Layer 7 of a small transformer language model trained on English Wikipedia (15 layers, counted from 0, width 64).
A neuron's activation on a vector x is SiLU(gate . x) times (in . x), where the dot is the dot product.

Input weights of the MLP neurons that the questions are about. A number n stands for n times 0.0079.
n11 gate: -21 5 -2 -18 -22 7 -22 9 32 -29 -7 -4 28 32 14 16 -13 5 11 -2 -29 -50 -22 48 17 -15 27 21 8 -8 21 -35 22 -11 -21 2 9 -19 -38 -1 26 19 -1 -6 9 -46 29 -35 -14 -8 13 -1 -5 -27 14 -11 -39 12 37 -11 -17 41 -15 25
n19 gate: 34 40 -18 -31 -7 -25 0 51 -18 -20 7 -19 19 10 -74 -23 13 -46 -15 -11 20 36 19 10 71 19 1 -7 -21 28 -9 9 13 9 -31 39 21 -30 -23 13 19 4 -16 -17 11 24 8 14 -16 -13 -26 10 -9 22 23 -4 3 -13 -2 -13 -8 -3 74 7
n23 gate: 14 13 48 29 -24 18 -34 -7 18 -40 45 -30 33 30 27 35 -33 17 11 12 1 -12 21 18 -6 -2 -55 -19 -60 -31 -25 5 10 14 -10 -7 -28 6 9 3 30 -52 13 25 5 44 -13 11 -60 -15 9 67 9 -13 8 26 -38 -39 28 -1 4 0 -43 6
n36 gate: -48 7 -2 6 46 -13 0 -13 -20 -6 0 -17 -15 19 42 32 -8 20 14 -20 9 2 11 12 23 19 -20 5 -18 57 -13 -41 37 -26 29 37 -34 15 -17 -12 49 5 39 5 7 -3 29 2 37 16 -67 32 -55 -20 63 -19 -40 23 20 -14 -7 5 2 -27
n43 gate: 10 -13 -54 -54 16 1 -1 -26 14 29 -9 -1 -3 21 -11 19 -17 -12 -4 -1 4 -9 1 3 -13 17 24 19 -39 39 -12 18 33 5 25 16 -30 43 -34 1 4 -10 -52 -7 -24 7 14 -39 -4 -30 -10 -17 4 9 34 17 -28 34 6 -5 59 45 -7 -26
n90 gate: -29 -15 57 21 -24 -2 19 -35 28 37 -11 4 45 -9 2 7 11 25 -8 -28 -17 -40 -58 4 2 12 -8 3 10 23 13 3 -18 29 -11 -3 10 23 37 67 4 9 -1 9 -3 11 26 -28 -32 37 35 -30 20 16 23 55 -15 -7 -4 -11 -27 -41 -10 -7
n98 gate: -31 16 -28 -2 25 -1 -9 23 2 -11 -15 8 20 17 21 1 -37 -30 -8 22 26 -45 71 -13 -45 -4 25 -12 -38 24 -47 -7 -1 -21 -31 4 -46 -7 -1 -1 -9 25 -8 -18 -47 28 -13 12 -61 -10 -5 8 34 16 29 52 -10 8 -2 17 31 -12 16 1
n99 gate: 25 -14 14 -20 2 28 -7 8 -18 16 -34 16 6 44 20 18 12 -25 25 50 -17 -59 -16 31 -13 -24 13 25 -38 -35 -40 -20 11 -46 -8 -21 14 -2 -2 -35 -44 34 -23 26 20 -13 19 22 -26 -13 -20 6 -28 31 -26 -14 -5 -34 38 -30 -26 -15 -35 25
n102 gate: -21 6 -12 -25 13 -13 -14 11 1 -22 33 53 33 -5 -6 -3 6 20 25 -39 -24 10 26 1 31 -8 -12 25 18 40 -9 -21 26 10 -27 -37 -18 -18 -28 -10 1 58 -13 8 -5 9 -3 2 4 -21 30 -47 -44 -5 -14 -16 23 -37 -3 -14 34 -12 -30 9
n107 gate: 15 -5 -61 -4 -44 51 -13 3 3 -11 -32 27 -64 22 -11 36 3 -21 14 43 -28 19 -17 38 -31 -32 -24 -9 -30 -14 -18 -30 0 -22 2 12 -5 -17 -17 32 -40 5 -10 58 58 36 8 15 27 0 20 -4 21 -19 -57 -6 -32 11 17 -35 -55 -1 8 -9
n136 gate: 47 18 -11 -18 -10 47 -2 24 7 0 9 -25 -8 -9 6 -33 -29 44 -2 21 26 18 1 -11 39 -49 -38 -24 20 -17 -13 16 -10 12 -12 25 -28 0 -22 5 -2 28 -5 -57 -38 26 -27 -15 44 -22 9 -10 9 -5 68 54 23 34 0 5 3 19 -4 0
n140 gate: -11 -35 17 21 42 -25 31 -12 51 26 24 -18 -6 47 -7 21 -54 37 -21 -44 16 -7 -4 -44 71 19 2 -23 14 -17 8 7 -4 5 -6 0 -13 19 -24 -21 47 -12 32 -15 3 16 2 51 47 -6 -16 12 6 5 -6 -8 -15 8 -53 -9 3 3 -55 -6
n146 gate: -36 29 21 -11 36 -23 17 27 7 -33 -1 -29 45 -16 -5 12 -42 7 1 -28 -48 -34 -1 -9 50 -18 -15 3 5 -24 36 -46 -3 -1 -7 15 -15 -24 -30 27 14 0 -26 11 20 -4 38 25 10 20 4 10 26 41 29 -12 -20 -33 5 29 -28 -1 15 48
n175 gate: -16 35 -20 24 -4 26 -42 21 0 -1 -64 41 0 -47 21 -51 1 -45 -17 16 -51 -30 60 10 42 84 -13 24 -63 7 -53 33 -2 23 -14 0 -11 2 8 5 -2 -58 29 7 -29 -27 13 -36 4 23 6 -5 -33 -84 -42 -28 -37 -4 -13 -13 34 74 -42 -37
n184 gate: -24 -19 19 -46 7 -25 28 14 18 6 -13 14 7 28 -3 43 27 53 4 -1 34 3 -46 6 -8 -30 48 -19 -6 -36 -14 -5 -4 -15 -48 -8 -61 67 5 26 17 -18 -12 -42 32 -25 9 -4 1 -55 -15 48 33 0 -11 -32 14 25 33 -29 -45 -25 -11 36
n194 gate: 21 -4 -5 -37 -6 35 -19 -13 -27 10 -3 46 28 53 -9 -5 17 -37 -3 -4 7 20 -8 6 12 -17 22 -1 -51 31 30 8 14 57 59 5 -4 13 -30 26 12 24 -17 -15 -44 44 -21 -49 6 11 -32 -8 5 43 -5 26 -24 33 -26 2 31 -23 41 18
n214 gate: 0 -10 -12 5 16 14 49 31 -49 -15 -5 21 2 -50 35 19 8 -2 -15 -13 -49 13 -25 -39 7 35 13 1 -24 -7 6 -18 11 -41 -67 43 -35 -50 48 5 -22 16 -14 -2 18 -31 41 6 19 -31 38 4 17 -22 31 -7 41 11 64 19 -8 -33 12 9
n216 gate: -15 10 -27 -15 10 51 -49 -5 -6 -35 -18 -13 -32 -26 21 10 16 7 20 -4 35 -21 -7 24 18 19 -27 -21 35 -41 -17 14 15 4 9 23 -73 37 15 24 -19 -7 20 0 31 -9 -14 12 -7 38 -20 -6 12 -38 11 29 7 -46 43 37 -13 -75 15 59
n220 gate: -18 22 -16 19 20 8 -11 -9 -10 -9 -27 30 -50 -44 25 -17 92 34 -2 -32 -25 -22 5 11 15 54 26 11 -8 19 5 1 22 -2 42 3 31 11 -23 35 -18 -16 3 -15 -19 -5 -29 10 58 25 -16 -21 32 15 7 50 -6 21 -17 11 -10 46 11 58
n221 gate: 21 3 25 3 32 4 31 42 19 67 -14 -25 21 33 20 95 -19 -7 49 23 11 48 -15 11 16 3 3 11 -10 -18 15 -25 2 -36 13 18 2 -14 -26 19 2 13 14 -28 35 35 16 -3 -6 -20 15 -11 60 -15 7 29 0 11 10 60 -14 5 -15 -20
n253 gate: -3 24 -11 5 -13 -14 -22 -22 27 -29 35 18 -24 3 -10 8 34 71 -79 -39 2 5 -10 -56 -14 -8 12 42 -7 53 39 43 12 -29 -8 14 -5 35 11 -4 -14 -9 -32 -35 -24 -2 13 -7 69 -11 -23 -49 -28 57 -6 1 -15 -10 -38 5 -7 -40 -12 -10
n272 gate: 17 -9 -2 22 0 17 -5 6 -46 -8 57 14 15 36 -4 32 -14 -9 -11 -31 5 21 -5 -4 -31 -13 45 -8 -15 -23 6 13 -8 -1 -20 -27 18 51 -37 -22 11 30 -24 -6 36 14 20 -31 9 -1 -5 26 13 60 40 4 1 9 2 -43 -33 -10 -22 28
n279 gate: 14 33 -8 -54 -4 -1 -9 -10 2 -22 10 0 -42 5 22 1 -14 23 17 48 -9 19 26 -38 -18 20 -6 3 4 -3 -46 -12 30 -22 23 -8 58 38 -6 33 -47 -25 51 -4 -11 10 6 -17 17 -1 -58 46 -11 21 33 5 -3 -32 -42 11 26 36 11 0
n289 gate: 38 -3 -7 32 -23 -11 18 17 -3 35 -12 -34 -6 30 11 -19 -53 3 -6 3 -4 -1 -13 41 16 22 15 35 -5 -1 28 25 -41 7 -1 9 17 1 21 9 -28 -16 36 -25 17 6 -35 29 -17 1 -82 19 42 0 -45 3 -4 -34 -15 -7 -33 -8 -5 -6
n300 gate: 12 -31 -44 39 -21 -14 5 36 -32 -9 24 -13 10 -29 9 3 48 -17 14 -8 5 -9 -12 -16 43 26 -17 -21 16 -14 -44 -14 1 7 -18 12 -34 -37 15 36 -57 34 -39 7 7 -17 -31 1 -40 -33 -12 5 -32 21 -5 0 -43 9 -17 28 23 -24 -26 55
n316 gate: -2 -10 -1 50 -6 -20 2 -18 40 -15 -13 -11 8 49 20 -40 19 5 2 -15 41 -8 -12 34 -4 -19 4 -41 -13 56 8 -19 2 46 -69 -19 -28 32 25 -44 22 -46 -12 -7 -15 1 5 48 63 -10 2 41 25 -27 2 6 -18 28 -6 20 18 -15 -20 -16
n11 in: -10 -8 11 -19 1 -7 -19 33 13 47 9 -32 14 38 11 33 -3 23 14 -53 -20 1 -13 30 20 -28 38 -1 -47 10 23 -21 41 -48 -32 38 32 15 7 5 -2 20 -4 -49 31 -12 -8 -1 -21 0 -15 -7 53 22 19 34 1 -17 24 -27 -40 -16 28 16
n19 in: 2 -37 -2 -21 48 -9 -27 -35 -7 1 -35 9 0 -5 18 -26 -4 32 -68 -3 -60 -18 36 15 -41 34 0 -9 56 -14 -36 -11 -59 -46 12 8 4 -7 -2 -2 8 -35 41 11 -31 27 22 71 -5 31 -12 -36 14 -27 -18 -23 -44 34 -24 5 2 21 -8 -13
n23 in: 6 0 -30 -1 53 60 -7 -18 5 5 1 -48 -22 23 -9 -47 28 30 33 -9 3 -13 -28 -48 -34 -38 -7 -13 5 31 -4 14 5 29 11 5 19 -30 -19 -9 -24 29 13 -59 -25 -13 12 -29 45 -10 -1 -32 -11 11 -22 -19 21 5 -32 8 -1 -38 20 28
n36 in: -2 26 -19 39 -5 17 21 -2 14 -9 -12 -44 2 28 29 -23 -19 57 5 -5 -21 40 40 -11 -18 12 10 42 -34 14 -10 20 54 9 -5 -20 42 9 24 20 39 41 -23 -12 17 -50 6 -32 16 36 -8 17 -34 -23 29 25 7 16 0 -21 -37 36 21 -36
n43 in: -15 -36 13 -35 9 -26 24 21 52 -14 -37 -40 -9 -1 3 32 5 -52 48 -8 0 -6 -22 41 2 12 29 44 23 2 30 1 31 7 -18 -10 21 27 -5 -22 12 -37 -49 -21 21 -2 39 -32 -14 3 -9 8 26 13 -26 9 -4 12 8 51 4 13 12 7
n90 in: -41 -39 -7 -18 -29 18 -5 -24 -3 -5 -11 2 39 -7 36 -31 24 -19 4 -6 -13 -11 7 21 1 22 -26 -6 -58 0 -56 -7 35 -43 16 37 23 -32 -11 -15 -16 -6 33 -8 -14 -18 47 4 -30 15 25 -19 -18 -1 24 -18 -12 -29 -6 -28 31 -14 14 -16
n98 in: -10 59 2 -18 17 -13 23 8 -2 -27 4 11 -4 36 2 -22 -35 18 38 17 -8 -23 59 23 -11 -11 18 1 -36 5 -13 -20 13 -18 -30 -17 -33 -63 7 -17 46 -21 -2 38 -35 -10 -32 0 -1 27 -1 -7 29 -55 -3 31 9 -8 23 14 32 -22 40 -15
n99 in: -6 32 -44 -3 -1 1 47 -12 -17 1 23 -63 20 -8 3 -26 -24 -21 -1 -7 13 -46 4 6 -17 -54 15 17 31 -33 7 -22 -27 -25 -12 16 18 -1 7 17 30 -17 7 29 -18 -19 4 7 1 36 -15 46 37 0 -1 -4 1 8 44 -14 6 -1 1 -36
n102 in: -17 34 -4 28 -5 10 18 21 8 33 20 -18 3 42 18 3 35 3 26 19 18 -27 -39 47 12 -4 12 -30 27 -23 -16 -17 6 -10 33 -28 1 -30 -41 59 -44 4 33 33 -9 5 -14 12 -16 -19 -22 30 6 -3 -13 29 -21 -31 14 1 -27 4 -1 31
n107 in: -19 -47 -69 32 -22 19 -26 -2 41 49 24 17 -5 6 37 -35 26 -31 36 19 -7 5 16 -2 -5 12 -24 10 -46 48 -38 -23 -24 -1 30 5 25 28 31 -12 -30 32 -7 7 -14 -15 -36 19 13 15 -23 12 2 -37 6 -22 14 69 6 49 0 9 -15 2
n136 in: 57 -25 28 73 -12 41 25 30 14 -24 -32 -21 -32 11 22 -17 -16 -15 31 -16 18 13 8 18 6 -44 -16 -2 53 -18 29 27 -26 14 -31 -5 -27 3 17 3 4 7 5 -36 41 18 8 -2 18 -12 44 41 2 -6 2 25 20 -13 10 -2 -2 69 -37 -2
n140 in: 28 27 14 8 28 8 -19 25 -35 2 -8 -23 -12 -40 22 20 51 -29 -2 -26 1 20 -46 16 -6 -1 20 -44 -12 -20 15 -5 -7 1 -4 -10 -16 -47 8 -6 -26 18 -9 -22 -11 -27 -6 -36 -16 -5 -38 -17 -2 19 -1 58 35 35 31 31 -21 1 27 -1
n146 in: -32 -19 11 -36 12 -16 10 9 -28 0 -7 -38 59 17 -2 -20 15 -7 1 36 -41 -19 50 14 33 -39 -21 -8 31 -53 -12 -8 4 37 -17 -7 34 6 -34 15 14 -34 6 20 -14 55 19 25 -4 -23 -32 -24 -15 24 -16 28 -23 -9 -8 40 6 34 -7 -22
n175 in: 3 -49 -3 -27 37 8 3 23 -5 -12 42 -27 -2 20 -41 19 7 11 4 2 31 22 -37 18 -14 -34 -16 11 66 -5 49 -43 -22 0 11 26 12 -17 15 28 -3 35 -22 14 28 56 -42 19 -18 -14 26 1 27 70 -15 24 11 -41 52 -8 -40 -65 40 40
n184 in: -11 -59 -9 10 23 -27 10 -40 -19 20 -2 -25 -20 40 2 11 -31 -18 21 -12 21 20 -39 36 -17 -40 3 -89 -3 -19 15 -9 15 -16 -55 -12 43 51 20 -6 2 1 2 0 8 -56 -19 -39 -37 -27 21 -17 16 24 42 6 -13 -4 -29 37 3 -25 11 -11
n194 in: -10 24 9 32 -33 -24 -11 -28 49 25 -12 -2 5 30 15 9 -1 68 -18 80 -27 -24 4 3 -53 18 7 34 3 -17 -23 -1 -38 -50 -12 -44 15 21 24 -11 0 8 -18 7 30 20 18 51 -29 -34 17 -24 -15 -2 -8 -33 2 11 32 -10 19 -19 -14 -35
n214 in: -16 -26 -26 21 33 -14 14 -22 -42 11 56 59 38 23 33 2 44 -4 -24 -16 -19 -36 2 -62 26 52 7 -21 -34 48 -33 27 -23 39 31 1 13 -50 45 2 26 17 -4 -48 12 -14 11 28 10 -35 -6 32 -2 4 4 24 27 36 43 60 46 -28 46 22
n216 in: 2 10 8 -56 -33 40 -86 -15 17 -18 15 -17 -11 25 -2 14 -23 -27 10 40 -38 -14 -29 26 9 25 -28 -25 38 -44 -7 34 22 -22 -12 0 -56 15 15 -16 -5 -33 3 -43 22 5 32 11 -18 -7 39 4 25 -29 -11 32 20 -54 18 -19 3 -42 -44 1
n220 in: 57 -40 -19 26 -1 -6 48 4 -6 41 51 35 34 -1 12 -14 -15 1 -24 -35 -5 -26 15 -4 14 -12 -14 19 -21 10 20 -1 3 6 9 -5 35 19 -1 3 36 46 4 25 -4 25 43 28 1 27 -30 10 -21 5 31 -35 19 12 -1 -24 14 -13 41 -25
n221 in: -17 12 -43 -7 -16 1 -19 -44 2 27 -41 12 5 10 57 -60 -31 8 19 2 -3 8 22 23 22 19 41 -26 12 -16 -12 -36 9 27 0 54 -17 -19 -11 22 42 -29 -26 -9 51 -3 -14 19 -2 7 -2 2 -17 -5 47 25 25 25 29 9 -19 39 -16 7
n253 in: -20 54 8 -8 -39 -25 17 31 -27 -4 12 12 -39 -12 13 -68 8 -2 -6 10 -13 -10 -37 18 49 -23 -28 41 -26 -29 -2 8 17 0 -17 7 -39 15 21 14 8 -13 37 -32 -21 22 -37 -32 -16 -41 20 -30 6 26 -16 -3 -10 75 -17 -32 -32 -24 -13 -19
n272 in: 40 26 -1 28 25 5 7 1 -34 -38 37 1 -15 4 12 -41 21 29 -56 10 -9 28 2 9 -34 2 -6 11 -27 -47 -40 2 44 12 -25 18 -19 47 -25 21 15 -5 -9 -15 -14 24 21 -11 20 -29 -14 24 47 61 44 45 23 12 -16 -37 -4 -8 -15 16
n279 in: -43 -40 2 -17 -65 35 5 8 16 -39 49 -37 -39 -41 -2 12 -19 -22 61 -1 10 -14 -10 30 -10 24 -27 0 -7 19 7 10 -7 27 42 13 32 -11 -7 0 1 3 31 -8 14 12 -33 4 -17 35 -26 -5 11 5 23 -18 -36 10 8 -19 -41 5 15 1
n289 in: -23 2 -14 -8 -29 0 3 8 3 4 -11 -1 -27 -33 -33 16 6 1 34 -19 11 28 6 -25 34 -20 -33 43 -1 -33 11 -59 -18 20 -35 -15 47 -25 -28 18 -29 14 20 33 4 -23 -19 17 1 5 -23 -16 -11 13 -31 -9 5 -10 -29 -13 14 42 50 14
n300 in: 26 8 26 -2 42 -18 10 4 25 -46 22 9 5 32 -12 14 55 -26 7 -33 18 -17 5 -23 6 -4 2 -15 5 20 -9 -7 22 13 25 -2 30 -38 28 -53 -38 21 -25 39 -1 -35 -28 7 37 -7 18 -8 -10 17 -10 8 -37 4 -34 -17 -24 38 -47 -6
n316 in: 25 55 -24 -30 45 3 -21 37 33 -29 -30 26 -41 14 26 18 32 -30 6 24 17 19 24 -7 -10 5 -13 -3 -10 -2 27 -11 -24 6 -49 -15 -28 -34 -38 25 42 8 -27 0 4 36 -35 38 -15 -25 38 -41 -10 -2 43 36 -18 28 -5 16 -10 -23 17 -42

Each question shows a token from some text and the vector x that enters the MLP there. A number n stands for n times 0.04.

" Ben": -13 -8 -1 -24 35 0 -17 14 5 -13 0 -35 -13 1 -12 -50 20 25 -61 6 3 -24 -37 22 -14 0 -18 53 -15 -54 -25 0 -14 -3 13 -26 15 11 -14 -20 36 45 41 17 8 -38 -13 -43 1 8 -27 3 -13 -26 -27 17 3 26 -1 19 51 13 -14 -50
Which of these neurons fires most? n36

"est": -47 -4 12 -21 25 -21 -45 39 5 32 23 -11 -28 -1 6 -24 54 -18 -50 7 -25 23 -19 14 -13 -48 8 7 -9 -35 10 -41 -28 17 -34 -9 20 -17 -3 -37 46 36 12 -4 -18 -23 -17 -23 -28 2 11 16 5 1 -44 24 -1 -7 4 -36 46 23 -25 -8
Which neuron fires most, and how strongly? n11, at about 2.5

")": 36 -53 21 -28 4 7 -22 -14 -1 -4 26 3 -22 -40 -73 -19 49 41 -19 31 -17 -3 1 21 -23 18 41 28 -31 -26 18 -42 35 0 8 5 28 -50 23 -30 11 20 13 39 27 -23 -15 -26 6 21 -14 6 4 -30 -13 -3 -15 19 -12 48 38 28 -22 12
Which of these neurons fires most? n300

"s": -25 -11 58 -19 10 8 -18 24 21 -8 22 -5 10 10 -22 -50 59 35 -9 -5 23 7 -14 22 -4 20 12 -14 18 -21 2 -7 -17 18 -27 -2 -24 -23 -21 -36 33 32 2 17 36 -8 -17 -50 -54 -9 39 34 -10 22 -16 23 -43 25 13 24 71 20 -27 3
Which of these neurons fires most? n300

",": 5 -23 2 -21 9 12 -24 9 9 11 -13 -19 -56 -56 -5 -30 -7 37 -32 22 -3 5 -15 47 -20 22 4 6 -50 -32 3 -19 -2 26 13 -6 5 -28 15 -17 25 39 36 30 33 -6 -2 -27 5 46 -15 12 6 -9 -19 3 -11 -4 43 18 61 12 -30 42
Which neuron fires most, and how strongly? n107, at about 1.3

"H": -40 -25 -17 0 23 -22 -52 10 51 3 -8 8 -17 -25 -21 -23 -10 15 -27 -7 6 -18 -52 31 -35 2 19 9 10 -11 -45 51 -33 15 1 -14 -1 -55 2 -3 31 44 37 -35 3 9 -35 -22 -20 23 -7 28 7 36 -23 25 24 -19 -34 9 19 16 -4 -25
Which of these neurons fires most? n140

" Al": -19 -24 3 -8 6 -17 -62 11 13 12 -27 -34 12 7 -31 -29 27 26 -11 10 28 5 -39 11 -27 37 27 35 -22 -29 -4 27 -32 4 7 -2 21 -28 -7 -33 41 46 48 53 -40 -2 -2 -40 -9 -14 31 24 -35 5 -22 12 16 -10 4 15 44 7 -6 -6
Which of these neurons fires most? n194

" well": 7 -41 -12 -7 17 -26 -42 18 -14 50 39 -45 -8 18 -52 -43 23 5 -43 20 2 -1 -32 10 9 -2 -31 33 5 -13 -5 -58 -17 5 62 -11 9 -49 19 -17 33 32 17 20 5 13 -22 4 -43 15 3 26 30 33 10 12 25 -5 -3 44 40 -3 -5 22
Which neuron fires most, and how strongly? n19, at about 1.2

"amp": -22 -22 -19 15 26 -39 -39 17 5 22 18 27 1 24 -3 -54 -6 19 -32 30 9 -41 -25 -17 -14 -37 23 -9 -24 -40 37 -36 -18 -15 -1 12 28 -42 29 -41 23 49 31 13 14 -18 3 -31 -16 2 -2 -16 13 16 -47 32 12 -25 13 -16 32 -26 -3 -23
The three highest activations, in order: n99, n98, n11

"in": -46 40 21 -11 5 -10 -20 9 21 -3 -33 14 -4 -27 7 -37 28 15 -36 -19 48 -2 -4 11 -2 -9 5 0 -10 -23 22 14 -15 27 20 33 36 9 -13 -5 14 39 36 7 20 -15 34 -30 -66 44 23 21 -18 53 -75 2 -1 19 7 -36 34 -10 7 -30
Which neuron fires most, and how strongly? n90, at about 4.5

" join": 18 -29 -56 -3 52 -6 -28 22 16 24 40 -31 -28 -8 -6 -21 9 34 -25 34 14 -23 -32 5 -28 -13 16 14 -37 -35 22 -36 -18 -17 26 -2 42 -62 34 -14 43 48 25 21 21 -27 -10 -22 7 16 20 -2 4 6 -10 -1 -25 8 1 -8 16 34 -1 -13
Which of these neurons fires most? n107

".": -13 -54 -10 -35 -18 -3 -17 32 -2 -7 17 15 -5 -17 -32 -26 17 42 -22 23 19 -12 -24 4 -53 55 -19 -7 -17 -8 31 -14 40 30 35 17 21 -46 6 -14 24 35 22 32 34 -5 -40 2 4 54 -49 24 -14 17 -9 21 33 -21 3 11 11 -13 -45 -5
Which neuron fires most, and how strongly? n279, at about 2.9

" continu": 7 -45 -54 24 39 -7 -29 -15 27 11 20 -29 -54 1 -38 -32 -7 0 -30 32 6 -16 -15 6 -33 -13 9 8 -11 -34 22 -9 -1 7 33 -9 23 -30 21 2 40 36 28 -5 59 15 -3 -51 -17 0 16 25 -14 42 -24 36 -17 12 31 0 20 35 -13 -16
The three highest activations, in order: n107, n272, n43

"na": -3 14 34 -24 16 -38 -12 -20 59 -20 -71 -15 12 -4 -42 -26 53 -11 -43 34 18 32 3 9 8 25 15 11 -19 -22 10 -40 -25 -22 23 42 22 -40 9 -31 4 41 35 -3 -2 -18 -2 -24 -25 11 15 17 13 2 0 4 -32 2 28 26 48 -4 -13 1
Which neuron fires most, and how strongly? n19, at about 3

"write": -32 -19 3 -4 32 7 -27 -1 -24 24 27 -25 4 -18 -58 -30 -18 -14 10 51 16 -27 -29 0 -31 -22 8 2 -3 -43 30 -45 -27 -5 42 2 19 5 46 -14 34 55 27 37 19 -11 -13 -19 0 42 20 -36 18 23 -21 18 5 -4 1 12 28 38 -15 3
Which neuron fires most, and how strongly? n99, at about 2.4

" ": -12 -44 -18 -34 12 13 -30 37 0 3 22 9 -46 26 -46 -27 -8 50 -20 21 17 25 -7 57 -34 19 -22 40 28 7 25 -22 2 0 17 3 -14 -42 -13 -7 27 31 24 12 13 -35 -4 -25 -7 16 -9 29 -5 19 -30 57 49 -10 16 19 15 13 -35 -2
Which two neurons fire most, strongest first? n216, n102

"/": -35 -33 -13 -6 21 -4 -66 11 -24 11 -3 24 -12 -29 -24 -26 23 51 -47 51 17 -6 -24 -8 -31 3 -10 54 16 -17 14 -12 11 -12 -14 14 7 -66 -23 2 -5 43 29 2 18 -1 -9 -56 -13 21 10 22 -10 42 -24 -4 30 -13 -30 25 5 4 -20 18
Which of these neurons fires most? n253

"==": 16 -46 14 -31 9 -6 -28 -5 12 -75 32 13 -22 -23 -11 -22 7 -25 -2 15 12 -1 -22 32 -33 48 -11 0 -2 4 5 -32 24 -1 -10 -1 -13 -37 19 -20 73 21 2 41 16 0 -19 3 -17 45 -38 58 -5 44 0 -17 48 24 -18 1 10 -1 -12 36
Which of these neurons fires most? n272

"il": -22 -16 -47 -62 15 -20 -7 -7 26 13 -38 5 -13 -2 -18 -42 43 -12 -10 -2 41 -19 3 -9 -12 -27 54 19 -9 -36 -3 -1 9 1 -34 -9 65 -10 15 -43 32 7 11 -17 44 -28 -1 -33 -45 3 1 32 -30 10 -47 15 26 46 2 -14 42 -25 3 -16
Which of these neurons fires most? n184

"n": -12 -22 22 -8 28 -2 -31 3 36 -13 4 -66 -21 6 -42 -8 -3 72 -35 -3 -7 8 -50 28 -22 -9 -40 43 -7 -22 10 49 -14 20 28 45 8 -2 -47 -12 19 22 14 -13 25 4 -12 -8 -47 -25 9 46 -30 30 -12 2 47 3 -9 12 38 0 -15 -4
Which two neurons fire most, strongest first? n23, n136

"equ": -45 -29 -7 27 10 -47 -53 6 30 24 -28 25 -37 0 -27 -44 0 -30 -6 10 26 13 17 22 -21 -29 31 32 -1 0 47 -33 -6 -27 63 -6 29 -41 -3 2 37 10 14 -11 -1 10 -5 -24 -31 28 56 -28 -22 36 -22 26 3 15 -7 -9 12 7 4 -23
The three highest activations, in order: n194, n272, n90

"Q": -31 -9 -17 -5 16 -11 -60 19 71 17 9 -16 -1 -5 -20 -8 -14 4 -42 -13 -5 0 -29 22 -51 -2 11 -1 30 -6 -18 52 -34 18 24 -22 2 -52 -14 -10 22 64 15 -4 14 -2 -11 -28 12 24 0 14 11 31 -22 41 -17 25 -10 26 41 12 -25 -9
Which of these neurons fires most? n140

"way": -2 -16 -1 -29 36 12 -35 36 32 23 32 -3 10 38 -35 -32 15 27 -1 36 -10 13 -40 -20 -11 -15 -15 11 -5 -66 35 -45 11 -23 6 18 33 -34 50 -11 17 19 33 -7 10 -37 2 -5 14 -15 29 8 -10 25 -20 -5 10 -13 2 26 39 17 -32 41
Which of these neurons fires most? n11

"th": 10 1 24 28 43 -49 -20 1 -9 -5 12 -2 -45 2 -42 -20 3 25 -24 -6 -29 -31 9 -2 -31 -1 -28 -39 30 -38 -6 -39 -38 11 13 -20 13 7 -31 -25 34 57 22 -7 -12 -7 -30 -11 -39 27 0 11 -54 10 -9 3 37 -48 1 36 26 -5 -15 -15
Which of these neurons fires most? n140

" the": -2 -61 -1 -11 29 -6 -15 26 22 -2 -19 -24 -56 -13 -23 -31 13 21 0 17 1 26 -22 5 -34 -1 -24 -8 10 -17 61 -12 -1 2 -8 -27 -45 -17 19 -15 36 50 31 20 8 -20 -20 11 5 51 -36 23 -13 26 -5 28 23 -2 37 -4 2 33 -17 28
Which neuron fires most, and how strongly? n136, at about 1.5

" music": -13 -23 8 28 31 -8 -39 0 4 -4 28 -20 -20 12 -26 -37 21 23 -17 17 2 -31 -13 30 -5 -29 -23 -20 0 -14 33 -42 4 -7 5 -44 9 -25 33 -8 38 65 39 58 27 6 -30 -25 10 23 -11 -38 9 26 -30 35 -17 5 5 5 54 2 -7 19
Which of these neurons fires most? n102

"ph": -47 -2 31 -22 10 -45 -46 1 16 20 -45 21 -13 -33 -12 -45 29 -10 -29 -10 13 -9 -1 25 -16 -36 23 38 21 -41 -42 -51 1 3 -36 14 22 -7 -12 -15 22 14 29 -1 55 5 -20 -20 -12 43 29 17 26 -11 -34 2 -33 -10 -11 -4 38 -7 -8 -20
Which of these neurons fires most? n90

" do": -4 -30 5 13 23 2 -24 -16 3 19 15 -5 -2 28 -13 -45 11 36 -42 14 2 18 -29 -16 -31 10 38 -1 -18 -41 4 -32 2 -6 11 25 5 -69 5 -22 38 22 55 26 3 -19 -51 -34 15 -3 24 36 -9 35 -13 20 30 9 -9 18 1 70 6 14
Which of these neurons fires most? n140

" episode": -32 -20 18 15 21 -5 -50 4 2 -1 13 3 6 -42 -45 -36 -7 30 -4 30 7 -36 -17 -8 -4 -16 -1 -8 26 -30 28 -35 -5 15 16 4 29 -18 35 -12 53 49 43 10 10 -5 -3 -9 -17 14 25 2 20 39 -42 38 -31 -36 -14 6 49 36 -14 -3
Which neuron fires most, and how strongly? n146, at about 2.8

"fer": 6 -41 -21 -30 17 -12 -20 19 28 27 5 -14 -22 30 -80 -10 24 -14 -34 47 3 15 -6 -2 -15 -41 16 23 -3 13 28 -25 13 -38 -5 42 12 0 8 -3 53 41 26 -15 29 12 -28 -28 8 27 39 -16 -51 34 12 4 -27 30 -6 -13 -16 35 -30 2
Which of these neurons fires most? n11

"ver": -18 -15 -19 -19 46 23 -21 -4 46 49 6 6 -10 -3 -30 -27 9 -15 -33 -4 20 51 -38 4 -23 5 -13 16 -19 -43 36 -64 28 -10 0 16 -23 -44 -10 -19 20 6 41 -18 19 -22 -16 -15 -44 -10 30 -18 -11 14 -10 18 67 40 6 27 10 2 -30 -15
Which of these neurons fires most? n221

"ov": -1 -30 1 -14 33 -15 -25 9 31 34 -32 -11 6 -28 -5 -45 60 19 -34 19 18 -15 4 26 10 -30 20 54 -16 -23 3 -33 -18 -16 34 6 28 -38 7 -5 34 28 -12 -2 19 -18 -15 -53 -13 45 27 -13 -16 0 -47 16 -35 16 -13 1 52 1 -35 -15
Which two neurons fire most, strongest first? n90, n194

"ous": -31 -32 -35 -5 29 -18 -59 20 17 -7 7 -24 -2 -24 -28 -22 41 18 -61 -4 20 23 5 19 -41 20 -14 6 -23 -44 33 -38 -17 15 -16 -9 14 2 38 -23 26 19 21 1 27 19 -39 -23 -16 51 14 -22 -8 29 4 30 24 -6 37 -17 19 0 14 35
Which of these neurons fires most? n272

" The": -19 -31 15 -9 27 -7 -34 22 34 -15 -28 -6 -48 -2 -14 -44 22 12 10 18 -11 11 -16 2 -29 5 -33 -10 -7 -46 25 13 -2 -1 -6 -34 -35 -5 23 -11 48 59 38 33 -31 -35 -15 -20 -2 26 -20 30 -10 6 10 -4 30 -11 23 -2 30 55 -6 9
Which of these neurons fires most? n136